Layer 2 of a small transformer language model trained on English Wikipedia (10 layers, counted from 0, width 96).
In attention head 2, each number of a token's query is one row of weights dot the token's vector x. The head spreads its attention over the tokens so far by the softmax of query dot key.

Query weights of the head. A number n stands for (n - 500) times 0.0009.
q0: 670 431 883 494 497 499 328 312 305 447 325 319 314 564 418 443 431 557 411 466 353 758 607 414 595 456 332 647 468 551 414 408 468 283 559 217 507 444 705 462 461 509 441 578 449 410 396 707 514 783 351 543 122 547 571 284 379 535 438 525 591 405 352 780 458 470 551 621 562 334 328 583 475 516 652 470 500 453 524 676 577 255 294 721 600 403 479 471 502 399 361 215 513 552 539 503
q1: 518 505 152 589 698 723 275 501 537 623 377 699 471 424 385 655 751 537 628 589 567 218 392 471 545 599 684 556 653 456 428 408 305 553 498 678 636 485 547 420 475 467 567 416 533 522 400 444 578 403 510 603 592 525 346 510 495 404 506 675 391 613 433 200 628 554 447 663 402 612 548 318 603 624 542 546 457 415 578 537 509 318 650 316 383 335 198 477 440 722 334 688 598 556 554 405
q2: 422 577 598 565 407 738 589 456 472 695 394 377 387 638 508 489 389 579 372 538 552 440 269 658 628 517 551 582 489 614 458 355 545 504 459 381 424 499 457 535 468 666 556 430 383 302 534 443 572 591 346 526 501 377 421 364 506 335 340 429 495 233 653 449 566 469 568 618 594 544 595 633 540 544 660 622 570 504 438 629 455 565 381 557 554 559 339 535 619 363 422 449 721 618 459 449
q3: 701 482 507 514 609 553 397 626 213 584 274 628 499 705 596 542 532 393 394 559 467 557 390 512 676 585 490 715 585 505 518 508 364 599 706 585 551 483 553 390 462 399 486 616 311 643 368 406 626 342 295 451 568 600 535 500 483 341 582 537 615 597 450 478 546 519 400 470 463 560 380 497 382 470 466 524 343 508 554 470 392 508 575 607 314 312 421 517 513 265 653 545 370 559 484 454
q4: 535 353 553 548 591 543 524 586 488 529 389 371 528 465 480 393 737 529 451 496 326 600 552 593 617 688 480 480 490 591 490 523 711 386 327 483 421 694 342 448 567 546 477 449 323 507 424 428 665 420 488 681 682 388 598 440 591 558 491 636 498 627 635 508 570 285 414 431 490 558 520 417 189 458 482 531 814 615 418 438 457 476 570 535 364 461 554 389 349 554 487 585 309 568 546 327
q5: 421 544 405 520 538 718 427 399 572 976 309 543 667 358 628 453 611 582 333 438 611 490 509 510 550 365 466 333 444 421 727 444 497 311 509 634 532 576 651 581 335 441 590 357 598 762 195 569 381 628 648 370 589 479 738 596 540 577 554 395 397 641 542 428 412 465 522 777 460 472 443 371 642 639 361 269 566 396 557 334 802 306 264 548 541 274 440 567 851 594 536 297 409 372 433 311
q6: 571 868 408 478 659 785 433 547 627 498 522 459 568 503 699 799 624 594 712 600 508 340 436 551 503 469 668 573 726 732 379 420 629 493 427 550 836 519 476 555 518 465 503 660 807 395 358 424 367 511 485 491 389 433 349 528 415 371 532 611 482 432 433 390 457 638 541 711 572 473 409 469 464 779 393 639 302 387 292 547 419 194 376 448 193 333 383 556 408 603 555 543 414 546 572 584
q7: 549 490 304 791 495 456 536 650 526 482 237 603 542 486 427 657 708 294 476 816 512 351 706 597 515 598 429 474 458 735 376 371 587 402 210 604 533 523 813 503 706 195 595 725 523 661 747 489 489 320 423 658 262 762 362 940 599 525 768 655 213 715 485 453 593 601 814 249 324 663 480 229 714 535 551 550 261 703 341 504 288 476 433 415 453 328 505 297 509 650 379 484 665 502 515 624
q8: 510 486 337 354 636 424 491 659 336 314 809 510 820 617 333 410 487 300 424 587 712 577 441 486 295 398 623 690 476 609 383 705 503 385 697 538 607 485 686 588 480 552 453 720 494 538 479 390 273 531 648 588 260 476 505 658 574 472 430 597 554 438 565 702 504 580 571 375 536 609 696 333 415 522 378 552 494 564 594 275 577 382 642 569 486 629 848 556 410 518 399 428 464 613 419 565
q9: 389 520 342 333 287 451 708 391 377 576 766 554 658 471 594 484 401 337 366 452 435 531 307 580 529 459 747 455 454 479 494 636 532 611 591 320 281 609 398 337 383 463 601 600 459 381 440 479 415 605 576 426 614 716 569 439 540 803 418 531 524 327 395 621 624 421 497 472 441 621 815 473 491 507 443 334 453 360 525 690 575 653 601 80 459 441 299 661 408 539 596 770 687 705 783 427
q10: 310 400 672 285 804 316 337 504 644 679 493 606 462 364 390 573 358 311 584 353 444 815 659 533 431 411 674 585 330 397 538 519 535 518 522 278 442 492 249 632 487 620 473 310 623 578 514 439 563 705 560 641 942 606 511 605 436 579 731 519 336 361 437 345 603 481 420 554 205 474 441 349 320 564 458 471 289 372 660 351 486 909 571 498 548 450 552 543 311 403 464 454 446 534 503 427
q11: 413 401 596 747 351 782 601 440 515 153 462 349 452 451 484 572 511 210 509 392 683 496 428 447 459 393 426 424 448 467 466 773 563 553 831 571 508 325 455 545 487 596 413 437 529 318 597 487 781 498 321 606 211 710 562 456 495 419 792 454 701 628 558 607 719 433 562 263 269 502 706 504 431 545 503 205 417 236 265 659 456 565 522 482 356 491 730 453 568 342 592 402 588 455 692 584
q12: 581 451 779 436 452 507 530 564 602 626 497 220 306 558 507 374 578 527 662 617 521 372 509 628 764 692 456 526 216 527 363 615 549 368 581 354 417 701 515 403 717 401 680 400 686 741 513 663 375 492 468 561 277 619 520 419 316 553 610 505 599 679 346 816 511 285 739 513 566 526 547 607 711 419 572 425 264 853 523 504 388 425 482 442 664 412 542 435 328 490 320 526 248 703 376 436
q13: 558 519 393 527 452 665 464 433 570 346 475 473 486 240 320 392 193 717 587 589 611 701 630 445 620 503 603 686 441 530 313 667 759 490 668 572 467 489 675 467 656 443 663 620 365 645 319 385 626 407 366 480 416 264 448 489 341 711 364 841 485 454 514 433 497 393 732 569 548 594 476 607 426 361 574 703 574 463 503 565 500 456 567 773 727 445 662 560 845 279 632 723 381 595 478 446
q14: 372 641 557 621 667 418 522 291 551 771 404 213 510 640 578 560 592 481 518 444 692 481 432 627 642 708 535 501 431 164 768 430 557 619 538 579 321 590 494 555 537 362 606 379 689 434 590 456 430 606 411 411 388 536 598 530 642 546 418 432 542 674 500 554 532 440 623 470 426 636 358 301 583 592 529 668 796 361 534 492 320 508 423 398 490 481 566 667 310 703 660 407 340 408 530 385
q15: 240 543 373 719 429 568 533 615 709 218 647 776 354 545 203 527 593 464 620 418 391 225 508 416 582 594 250 577 529 385 519 495 445 405 363 386 770 466 575 427 765 562 416 428 633 577 604 401 418 603 705 221 341 481 463 457 640 485 584 396 346 622 653 282 577 585 523 414 534 672 541 765 380 566 680 333 426 440 533 665 325 736 426 655 676 530 656 552 669 504 286 97 446 329 596 540
q16: 538 256 538 484 616 214 498 549 563 385 596 366 519 384 679 420 517 533 528 230 636 653 685 480 551 476 521 410 635 577 553 457 504 314 225 540 501 608 535 687 562 556 532 451 660 566 623 486 401 462 502 624 525 455 679 538 631 648 491 456 452 487 627 368 467 505 638 381 620 380 308 458 405 480 445 334 286 664 567 541 590 468 412 501 513 668 688 519 402 662 462 493 472 514 491 542
q17: 582 507 487 530 582 562 515 503 406 407 383 690 485 743 423 398 429 472 482 561 303 430 528 427 505 466 342 687 552 520 354 410 441 510 583 556 528 373 563 549 494 499 316 477 406 704 577 464 439 439 347 665 579 413 488 378 315 592 467 543 513 497 499 710 589 479 559 757 502 473 575 355 389 406 529 485 472 541 501 559 457 411 312 548 407 451 370 526 513 526 396 484 488 508 546 390
q18: 428 485 559 529 556 615 620 548 671 532 615 503 641 468 343 684 624 417 390 654 289 601 726 425 505 413 499 439 845 660 425 827 543 508 568 513 530 548 391 441 776 338 408 482 414 307 466 510 466 798 448 903 436 445 576 541 451 364 555 457 412 410 366 540 527 880 500 581 674 542 577 668 493 587 552 388 332 532 466 728 522 488 626 558 371 350 486 432 559 457 438 465 433 545 499 327
q19: 466 388 696 363 505 490 299 386 509 424 474 511 511 579 440 302 328 425 561 442 454 635 428 640 488 481 531 388 546 298 225 453 435 239 619 483 435 643 474 664 471 495 575 348 502 661 352 490 408 555 482 418 429 494 422 503 565 518 319 397 467 357 546 507 520 405 465 329 548 214 475 591 366 516 436 454 629 441 701 456 569 441 290 573 357 526 595 661 674 397 484 527 511 485 411 558
q20: 459 525 381 517 609 434 589 486 428 491 380 797 623 449 402 593 543 300 519 589 394 316 577 490 530 559 641 411 686 490 342 267 653 512 665 480 454 499 643 509 465 248 479 603 643 553 395 340 399 511 353 432 303 572 296 406 533 350 585 572 276 372 473 321 566 376 595 612 375 518 387 516 472 557 572 439 256 524 578 551 432 525 323 681 498 258 609 487 215 775 629 610 566 388 577 743
q21: 711 524 397 477 357 576 714 509 509 593 424 345 712 428 252 571 674 663 558 338 466 498 432 454 635 582 540 399 503 442 597 573 413 707 478 601 422 504 404 751 583 551 400 390 371 423 301 508 550 626 419 469 613 461 427 648 471 735 411 521 441 389 502 408 460 359 402 535 679 387 645 303 431 508 545 508 411 591 601 423 371 762 609 595 504 425 294 438 516 573 476 533 487 411 303 613
q22: 421 380 554 635 384 347 388 575 468 448 460 420 462 411 382 407 602 604 587 405 596 444 600 568 214 494 335 355 466 668 693 462 636 551 553 582 408 519 402 507 533 488 289 531 472 580 435 660 556 381 526 401 483 505 407 762 469 612 352 600 517 485 344 599 552 488 633 284 449 529 699 561 423 657 427 467 435 514 382 279 511 211 247 508 524 484 381 556 453 566 552 714 225 486 466 637
q23: 624 613 476 605 415 510 456 474 587 580 390 512 511 575 371 586 364 545 373 472 489 464 464 423 640 435 618 550 281 440 567 697 532 518 360 617 443 366 653 335 581 559 494 602 415 551 538 380 581 676 583 538 494 546 454 598 550 484 471 512 565 561 493 421 420 468 537 548 623 636 445 313 599 553 574 416 503 635 592 613 438 677 523 403 452 489 568 522 651 472 353 418 587 498 641 456
q24: 215 482 575 293 591 355 646 416 719 499 521 972 629 409 452 409 427 440 304 535 492 636 433 458 543 442 364 623 414 609 626 450 546 356 391 505 451 647 330 513 381 588 740 511 406 490 612 446 426 199 544 549 473 370 271 430 334 602 616 472 519 521 475 505 560 197 671 611 609 456 352 610 618 701 407 742 417 525 540 497 472 544 431 633 407 292 521 451 408 714 234 612 427 513 573 450
q25: 446 262 230 457 374 643 692 436 471 546 481 509 442 675 514 758 506 446 357 263 475 335 771 582 288 523 528 482 389 550 512 434 593 513 346 320 444 663 775 647 275 563 471 301 441 355 391 385 748 606 518 499 582 441 482 436 324 494 563 392 433 355 124 495 423 280 711 653 687 705 296 561 333 623 487 337 595 546 140 311 445 479 424 553 598 326 499 495 308 698 457 567 590 593 398 316
q26: 388 518 591 545 437 726 558 387 414 582 470 648 415 488 538 687 414 579 337 545 681 423 374 425 577 538 470 521 403 507 687 639 810 375 394 705 555 495 364 237 586 403 550 670 330 372 270 454 663 261 404 606 713 403 335 414 519 697 597 501 302 582 411 391 444 403 433 619 630 512 774 513 587 344 760 329 669 344 586 571 456 378 536 436 499 492 379 638 530 560 399 382 492 538 377 441
q27: 534 362 413 683 576 797 717 527 499 415 276 429 577 633 365 418 352 455 733 619 289 309 411 407 592 432 399 326 514 427 618 528 391 161 361 235 570 672 645 571 379 457 676 590 573 337 423 486 172 356 565 537 415 459 704 536 618 632 303 529 387 542 518 669 524 472 607 469 287 380 692 222 644 483 586 589 456 574 488 335 657 599 428 453 550 469 322 522 475 505 430 461 582 521 340 703
q28: 268 302 852 248 683 544 524 526 429 484 708 280 439 566 342 405 535 450 327 343 428 447 625 615 314 439 209 553 528 445 512 453 450 756 482 594 597 366 593 452 283 542 608 644 439 509 451 359 522 659 519 564 474 454 458 544 594 592 439 453 519 715 690 495 475 558 735 575 624 580 726 722 343 576 391 593 589 488 593 405 292 560 419 537 362 609 392 545 533 625 294 827 298 511 521 627
q29: 649 537 407 597 516 538 626 651 481 372 636 367 669 467 748 325 573 669 348 391 522 461 730 562 337 495 393 663 456 411 425 363 183 290 386 832 406 473 608 739 517 305 791 273 344 504 644 350 624 519 395 580 677 356 461 689 406 838 417 369 567 709 743 545 382 668 327 657 353 447 302 706 517 203 398 463 277 221 467 602 251 564 548 419 813 314 661 500 674 557 386 420 413 559 311 542
q30: 327 619 479 626 747 511 462 379 544 548 455 569 441 425 655 566 593 511 509 445 487 615 599 224 568 532 506 490 538 381 678 353 697 191 665 509 481 417 466 591 601 498 166 698 560 617 414 418 330 356 411 493 536 415 518 483 560 684 485 529 508 410 664 637 552 441 440 170 593 487 369 204 390 553 509 444 492 524 607 583 515 587 253 513 689 557 420 580 559 755 261 479 348 422 612 386
q31: 698 540 564 632 515 548 492 702 311 623 356 459 568 620 299 574 582 514 352 545 354 359 536 245 435 672 344 595 565 509 551 512 569 572 642 341 520 374 460 402 600 490 549 477 661 728 315 113 630 472 760 614 708 554 526 579 654 508 579 592 514 523 549 573 307 619 469 187 582 470 724 322 229 604 715 565 456 585 187 421 427 484 612 467 407 627 332 528 299 454 491 412 304 617 352 475

Each question shows a short text with each token's key, already scaled and adjusted for position as the last token sees it. A number n stands for (n - 500) times 0.0055.

Then comes the last token's vector x. A number n stands for (n - 500) times 0.016.

0 "O": 438 564 461 573 401 478 524 500 547 516 510 510 547 522 516 485 424 614 524 645 451 514 605 832 536 481 537 424 566 493 532 553
1 "f": 518 526 446 545 451 517 493 536 569 503 541 457 528 559 553 402 448 577 506 577 434 531 609 822 562 520 543 486 540 573 450 515
2 "f ": 440 537 510 588 483 500 498 489 491 540 552 484 479 497 562 354 499 587 480 609 463 505 576 725 490 466 520 487 501 463 458 528
3 "T": 568 421 437 514 407 493 522 517 544 466 497 465 515 546 431 513 533 564 440 617 417 427 618 783 572 443 496 501 507 510 497 516
4 "ed": 501 450 484 499 449 497 493 499 534 421 516 490 498 494 496 504 498 482 473 542 408 527 621 821 515 519 568 441 521 476 480 550
5 ", ": 593 368 590 404 394 517 524 526 512 527 455 444 532 534 550 498 542 526 488 556 450 530 653 833 472 511 536 479 516 505 439 483
x: 500 503 419 514 550 588 516 409 419 617 441 551 448 535 477 425 502 534 531 396 555 378 439 647 414 515 535 431 476 441 546 452 341 461 585 582 448 427 403 527 508 695 554 476 507 575 463 610 472 494 590 352 604 413 488 384 554 469 539 546 482 613 486 450 453 323 491 465 468 491 549 512 505 523 508 496 526 473 504 486 415 522 479 469 529 411 562 817 543 542 411 477 560 473 452 530
To which token does the last token give the most attention? 2 "f "

0 "Sec": 478 602 455 596 358 504 506 540 587 431 570 506 418 525 488 489 502 560 478 590 457 490 612 896 543 520 519 448 554 518 530 560
1 "ur": 575 524 438 599 415 464 453 522 532 432 517 530 468 481 504 487 443 576 509 554 465 533 591 789 496 458 444 434 540 528 465 544
2 "ity ": 470 526 488 571 436 535 509 492 440 480 533 489 479 453 520 482 482 552 460 526 463 540 562 741 518 488 519 449 492 504 510 528
3 "Gu": 499 440 424 489 345 465 511 509 528 444 517 436 538 480 520 523 535 538 415 593 462 421 641 765 557 495 422 425 597 519 505 432
4 "ard ": 525 416 545 519 382 488 493 521 440 531 592 521 412 403 555 494 493 594 520 573 466 507 618 848 530 485 549 453 536 508 444 510
5 "| ": 613 342 621 492 384 490 486 520 477 506 437 503 503 495 556 498 613 489 502 636 416 466 687 927 503 460 572 498 516 499 480 540
x: 446 568 540 491 424 524 510 529 396 573 354 506 459 554 497 456 445 437 573 581 522 449 445 509 488 592 458 540 504 516 437 454 325 497 590 517 484 405 599 524 587 893 450 486 532 557 604 497 546 440 454 368 593 512 467 387 567 524 443 574 639 522 427 514 469 512 422 499 451 536 495 503 519 598 494 586 530 418 514 537 604 531 475 586 538 394 462 860 543 540 421 506 517 583 530 526
To which token does the last token give the most attention? 0 "Sec"

0 "er": 498 545 419 609 414 464 446 560 484 413 531 478 499 493 534 488 506 511 503 516 482 470 638 821 506 459 500 502 546 532 437 527
1 "a": 460 520 483 557 428 434 500 549 541 485 454 518 506 554 525 486 496 575 474 541 487 526 682 802 531 500 538 473 507 501 481 536
2 ", ": 389 540 532 451 375 519 530 547 531 531 469 450 537 569 535 479 435 649 423 589 504 537 646 831 487 493 530 500 510 471 445 489
3 "des": 481 449 435 523 438 488 479 519 509 405 558 462 465 607 522 465 488 572 457 631 436 511 595 818 576 469 490 474 500 578 523 465
4 "ign ": 533 447 533 532 447 467 519 509 435 464 527 495 450 471 552 466 449 571 441 607 463 493 582 750 459 442 475 498 525 534 469 561
5 "and ": 562 381 573 461 378 537 530 509 473 503 524 475 446 506 499 541 519 533 475 598 499 523 644 752 537 519 561 476 526 481 437 532
x: 410 496 528 476 536 565 515 457 473 472 490 582 586 406 479 561 473 561 567 356 557 429 323 498 405 477 565 490 537 401 518 398 503 444 566 549 404 463 595 563 590 603 640 451 528 490 534 520 470 401 527 305 581 413 508 518 491 543 289 557 594 502 417 501 340 433 435 478 462 543 566 510 529 554 505 385 397 544 514 470 610 487 458 580 506 517 580 748 496 528 530 456 525 534 420 513
To which token does the last token give the most attention? 2 ", "

0 "ec": 479 573 408 581 410 498 508 522 505 478 495 497 524 527 511 443 517 588 515 553 491 508 701 781 479 501 499 459 570 472 439 619
1 "on": 453 544 458 539 427 476 474 553 450 474 519 467 564 514 517 508 476 554 454 516 494 506 600 780 550 536 513 505 445 511 419 510
2 "om": 526 447 495 537 443 432 492 535 469 476 471 503 518 503 510 479 499 551 491 541 465 493 603 736 536 499 499 470 513 537 455 546
3 "ic": 510 409 456 524 432 481 520 515 475 465 474 444 495 521 486 421 508 557 422 513 516 593 654 755 487 524 514 426 539 478 438 592
4 "s": 523 378 442 507 415 502 462 508 557 501 474 475 519 534 488 485 560 515 408 605 443 491 610 778 540 449 569 469 586 539 502 525
5 "; ": 565 326 596 458 430 546 526 530 484 529 467 494 543 535 561 526 567 520 529 573 447 550 645 803 518 473 546 513 500 493 498 533
x: 456 533 413 567 489 628 517 467 355 676 397 499 446 486 418 399 508 477 509 429 488 484 348 536 405 585 502 472 530 512 448 464 363 374 635 524 472 369 424 463 461 665 538 454 481 543 494 489 498 529 511 400 511 449 426 439 579 538 503 594 646 590 433 453 448 447 520 528 447 479 510 493 611 510 558 454 510 406 488 412 399 459 422 531 547 412 470 866 531 486 352 528 456 524 485 582
To which token does the last token give the most attention? 0 "ec"

0 "0 ": 459 551 527 571 413 455 547 550 444 520 523 493 485 557 523 482 586 536 393 537 478 533 593 907 527 433 559 517 476 438 477 492
1 "7": 460 500 475 586 459 447 474 546 495 477 494 530 488 573 549 531 481 566 461 561 437 463 621 877 440 414 541 463 501 481 485 551
2 "20": 484 509 505 523 445 442 512 533 481 511 505 528 475 584 510 509 442 557 437 558 453 493 586 862 454 472 555 439 475 477 497 520
3 "p": 548 420 434 531 410 442 475 500 553 522 465 493 480 541 501 465 549 588 449 593 484 502 576 784 538 529 506 492 494 565 432 536
4 ", ": 592 410 601 430 383 533 540 522 525 522 474 435 526 556 556 497 443 587 480 584 475 546 646 868 494 516 533 456 503 479 471 474
5 "10": 537 400 534 492 471 446 492 525 484 506 476 519 485 564 515 483 558 497 464 578 428 505 635 832 438 478 540 483 492 526 476 518
x: 530 501 609 462 545 549 503 480 401 475 407 412 394 554 683 354 566 533 438 425 509 549 501 495 382 505 473 566 511 530 540 433 477 473 560 461 460 412 467 631 532 805 529 485 491 430 362 557 382 493 537 427 466 362 607 319 460 492 619 471 546 457 478 556 346 503 470 478 615 518 536 564 556 524 445 485 486 446 524 373 586 558 528 589 521 531 489 670 530 530 550 506 488 529 509 488
Which two tokens does the last token look at most, in order? 4 ", ", 3 "p"

0 ": ": 462 575 484 507 423 521 547 513 468 581 444 486 554 517 601 510 550 527 451 566 485 549 616 781 502 520 514 515 537 503 509 512
1 "6": 468 508 489 588 447 454 485 548 518 515 464 514 498 571 550 508 477 571 462 563 442 491 651 916 471 442 521 461 522 491 486 535
2 "4 ": 433 482 568 556 416 473 523 536 439 551 520 470 517 546 530 442 430 598 469 594 469 502 631 903 535 462 545 514 523 469 461 567
3 "M": 512 412 465 514 414 449 508 509 559 503 502 517 485 562 472 550 497 557 489 660 415 429 638 833 538 496 563 480 538 493 488 596
4 "P": 526 368 485 471 391 459 496 497 531 544 506 457 513 529 471 496 576 499 446 621 440 471 642 785 558 548 470 504 542 517 456 527
5 ", ": 589 380 606 407 406 505 532 528 507 516 485 427 530 513 535 486 543 515 490 561 448 527 655 877 495 548 560 468 522 476 460 461
x: 502 465 419 489 565 580 542 372 387 528 449 586 477 550 425 472 504 514 487 415 520 421 408 657 418 491 565 488 445 434 553 471 327 517 588 583 469 442 383 533 506 816 564 479 488 544 471 562 532 519 594 462 556 435 520 381 502 404 518 525 495 568 481 487 458 301 517 494 486 519 554 479 438 588 495 436 528 510 515 490 407 511 477 487 485 439 496 730 516 537 423 491 592 419 445 534
To which token does the last token give the most attention? 0 ": "

0 "beg": 501 577 434 568 397 519 471 534 473 546 543 509 452 555 518 535 503 558 541 580 488 501 604 819 495 469 515 459 449 603 501 478
1 "an ": 488 548 509 555 398 454 485 506 459 555 515 539 508 442 540 479 505 542 465 550 481 538 640 779 516 464 534 458 561 533 456 575
2 "produc": 493 484 420 571 384 470 476 519 486 474 512 484 450 526 528 491 455 643 452 566 445 508 633 807 524 509 476 444 582 544 453 542
3 "ing ": 496 479 513 569 394 507 489 519 405 470 513 486 486 468 546 493 425 559 442 571 458 501 623 810 493 452 559 435 556 506 453 549
4 "Ch": 481 374 456 514 383 468 505 508 508 448 446 498 444 498 520 503 531 498 397 648 453 492 677 798 456 440 415 479 560 489 476 588
5 "ip": 503 400 499 519 426 465 492 489 466 472 549 485 513 492 500 443 508 457 457 576 435 518 618 808 586 506 495 463 495 542 454 526
x: 485 433 510 466 544 474 592 439 523 433 507 464 601 430 501 479 519 460 491 489 575 520 643 373 548 452 444 421 377 454 462 486 452 494 526 542 519 489 346 492 509 807 456 579 509 562 569 537 540 402 620 456 491 467 592 454 544 509 335 454 555 401 392 585 361 552 439 499 367 434 458 579 534 474 475 495 525 515 424 386 545 485 410 491 481 487 579 672 566 459 491 488 430 593 591 551
Which two tokens does the last token look at most, in order? 4 "Ch", 5 "ip"

0 "ack ": 530 562 482 544 466 411 538 523 461 488 551 497 411 495 540 520 559 491 440 536 507 510 528 716 535 512 535 415 494 467 454 532
1 "for ": 447 591 512 551 366 520 468 543 475 510 523 501 474 484 524 528 515 536 439 573 483 467 623 835 584 508 549 500 516 503 482 455
2 "a ": 453 530 525 510 389 503 484 525 558 494 476 469 450 475 545 462 454 571 451 567 439 462 627 807 534 499 551 469 514 486 463 500
3 "second ": 480 493 515 551 402 478 453 496 526 572 610 479 435 480 554 474 488 555 480 585 491 478 518 780 467 489 531 411 479 446 493 539
4 "appear": 559 393 499 513 415 506 514 518 481 487 500 503 456 515 565 526 473 531 451 626 409 478 631 892 537 517 570 413 484 554 540 541
5 "ance ": 577 428 544 539 460 472 509 503 399 486 521 508 502 449 528 414 513 531 479 547 455 519 582 710 531 459 509 427 557 519 481 533
x: 549 471 489 546 435 517 460 396 424 484 467 408 505 513 575 444 539 553 565 458 510 521 411 472 293 517 432 400 476 468 498 531 493 564 472 553 410 472 366 442 587 589 556 403 496 584 664 511 537 477 528 459 617 329 568 527 466 454 403 536 605 485 359 546 473 460 504 502 490 615 526 526 433 459 513 492 593 496 476 463 618 508 566 459 487 606 573 789 489 372 546 414 569 468 476 553
Which token does the last token look at most, and with what share of its attention? 4 "appear", with about 60%

0 "el": 497 584 480 540 387 512 538 538 543 436 520 433 477 507 501 416 499 499 547 522 540 565 608 807 551 518 526 492 457 556 513 554
1 "er": 510 535 428 593 421 483 468 547 478 411 525 468 504 496 559 489 504 537 488 543 478 477 660 804 498 441 487 497 558 541 441 550
2 "om": 515 463 482 534 443 420 489 538 462 480 462 500 523 504 525 483 496 551 491 532 455 482 602 724 532 509 493 482 505 556 431 546
3 "et": 490 439 493 564 423 454 508 523 506 452 505 486 496 470 507 431 464 560 447 559 464 486 599 802 516 488 510 468 473 447 475 597
4 "er": 497 462 480 561 442 485 439 534 481 406 527 468 490 504 546 483 501 531 430 574 459 464 638 802 490 451 482 497 516 514 440 524
5 "; ": 583 331 607 459 423 537 516 538 499 531 476 479 533 542 556 516 572 529 539 558 448 549 614 823 527 500 558 523 465 502 491 505
x: 457 518 401 605 478 612 505 473 385 688 382 517 433 479 436 435 498 477 489 425 512 470 365 523 420 567 514 513 513 517 456 453 343 343 644 505 478 370 414 465 479 734 576 444 489 542 534 458 500 520 486 420 530 426 419 376 582 528 476 561 633 578 434 472 507 431 536 553 430 492 473 483 568 520 558 450 510 424 510 410 366 451 436 532 539 437 462 769 536 459 355 543 434 504 455 568
To which token does the last token give the most attention? 4 "er"

0 "P": 430 577 439 556 378 451 509 512 539 532 512 467 490 510 449 494 470 600 489 604 474 476 650 778 564 549 494 500 567 510 451 536
1 ", ": 404 592 523 475 380 529 547 552 500 518 467 446 526 530 534 509 560 585 396 600 492 520 670 862 496 536 568 468 529 494 456 485
2 "(": 415 556 508 504 371 577 515 514 449 533 462 487 533 476 490 523 460 604 453 631 445 456 658 869 514 488 596 491 524 505 509 503
3 "dep": 505 402 444 520 414 467 515 511 595 484 541 430 536 597 530 456 514 570 440 612 417 491 626 860 536 458 503 467 519 607 491 509
4 "th": 466 462 466 517 392 465 510 521 582 491 561 501 437 498 529 488 544 521 509 564 488 532 605 769 490 438 445 496 462 504 469 545
5 ") ": 564 374 572 476 384 531 529 497 480 552 466 481 447 530 519 502 510 511 537 570 442 540 683 783 498 478 560 488 521 465 467 575
x: 496 543 596 569 456 621 475 538 469 570 418 535 472 513 572 515 501 465 517 350 480 413 297 584 433 466 512 388 482 563 560 488 379 372 638 506 489 420 399 461 517 643 520 463 504 536 447 602 450 406 533 443 659 452 455 374 517 499 516 504 552 527 426 527 449 586 384 447 494 520 532 438 594 511 516 488 475 581 470 580 495 477 483 544 644 374 558 809 573 474 450 541 458 442 453 493
To which token does the last token give the most attention? 2 "("

0 "C": 432 535 405 562 344 503 523 514 569 487 510 482 480 515 496 456 493 581 485 590 485 427 677 836 507 526 486 454 589 472 465 545
1 "am": 524 548 451 562 427 406 494 549 498 449 472 541 503 497 561 530 463 562 456 542 468 507 640 809 569 469 547 423 491 557 490 525
2 "on ": 442 543 501 516 390 523 499 522 435 515 489 484 454 491 525 516 478 606 452 600 501 463 670 804 556 584 554 501 499 502 476 542
3 "17": 539 465 490 550 420 473 476 530 523 481 458 561 465 552 562 503 425 592 431 587 444 455 617 868 457 515 568 403 517 533 525 495
4 "P ": 512 380 531 495 390 446 490 534 421 535 523 474 454 460 535 527 535 531 466 573 493 458 669 805 544 523 523 472 541 516 463 499
5 "and ": 583 400 594 455 365 553 522 505 482 489 502 468 446 538 511 562 528 534 463 597 478 505 634 807 543 546 581 451 525 503 438 516
x: 442 512 520 479 549 584 530 462 498 492 497 607 548 436 488 599 464 553 565 352 531 446 361 516 457 502 578 515 516 391 546 410 499 453 575 523 437 474 585 551 589 705 657 485 529 534 525 494 474 371 528 333 599 400 551 491 466 525 299 590 548 489 476 534 340 420 413 487 465 516 506 508 531 568 503 374 402 478 513 485 621 519 473 572 518 521 619 707 516 542 531 464 523 555 377 510
Which token does the last token look at most, and with what share of its attention? 5 "and ", with about 70%

0 "E": 433 526 451 544 367 518 546 524 574 502 506 495 445 505 558 536 480 590 495 615 488 467 637 874 545 515 532 443 517 479 496 495
1 "m": 531 557 451 573 431 407 453 540 552 489 491 512 489 574 494 529 503 572 500 572 449 521 559 852 520 456 602 482 530 611 435 555
2 "m": 536 491 434 553 438 407 463 531 543 497 480 513 496 560 514 528 524 611 510 599 443 503 585 842 505 458 587 469 548 595 456 579
3 "y ": 458 480 510 523 416 562 529 496 457 481 504 477 466 451 555 451 457 573 501 588 454 513 633 791 497 516 531 443 543 474 427 556
4 "Aw": 534 411 519 503 419 491 494 510 487 531 512 448 457 512 540 473 485 499 432 605 428 492 639 881 512 513 471 475 519 482 506 501
5 "ard ": 519 391 544 496 396 486 500 514 437 527 600 514 412 399 554 496 512 538 537 568 453 509 617 837 547 473 548 449 541 511 433 511
x: 555 499 597 431 428 537 654 461 491 557 463 514 504 504 526 479 446 546 586 405 466 513 367 511 307 478 489 562 472 510 559 520 489 460 491 511 414 513 361 493 509 755 582 450 432 471 676 511 509 428 556 442 614 359 555 471 535 444 386 497 611 545 447 461 298 453 517 505 399 539 526 531 453 444 522 482 480 585 461 493 569 509 482 484 460 499 582 724 430 413 452 373 516 446 544 584
Which token does the last token look at most, and with what share of its attention? 5 "ard ", with about 70%

0 "cre": 506 574 388 581 383 490 522 512 517 434 530 438 466 557 487 501 476 545 533 558 489 507 606 770 528 478 495 421 489 559 501 489
1 "ase ": 520 564 567 550 446 518 512 521 450 507 512 535 405 475 540 558 504 563 499 538 505 545 603 723 478 418 552 457 505 486 464 584
2 "in ": 420 561 514 504 400 559 469 531 449 511 542 496 456 495 533 521 505 601 462 591 486 521 621 811 519 501 591 484 524 487 479 530
3 "Res": 527 414 469 539 393 486 473 500 509 455 495 494 521 504 513 511 511 526 422 608 422 480 618 792 518 492 445 473 530 523 547 471
4 "our": 494 499 506 517 479 426 498 496 470 462 538 526 505 496 498 516 519 533 463 583 439 497 561 816 496 458 514 440 519 442 464 503
5 "c": 481 457 528 536 431 503 485 499 550 472 464 482 505 533 517 465 535 469 402 580 456 480 627 827 485 529 523 470 544 534 450 568
x: 455 501 549 515 479 514 567 414 446 539 636 499 490 635 482 511 486 446 594 385 604 486 563 514 418 373 512 480 507 494 487 539 574 549 316 496 480 529 476 584 628 748 408 582 497 670 596 420 512 515 585 466 495 583 533 388 470 449 496 418 633 561 451 521 483 498 517 477 540 509 463 575 508 384 435 394 479 415 481 469 533 470 518 503 518 553 476 830 459 542 487 463 561 467 475 565
To which token does the last token give the most attention? 3 "Res"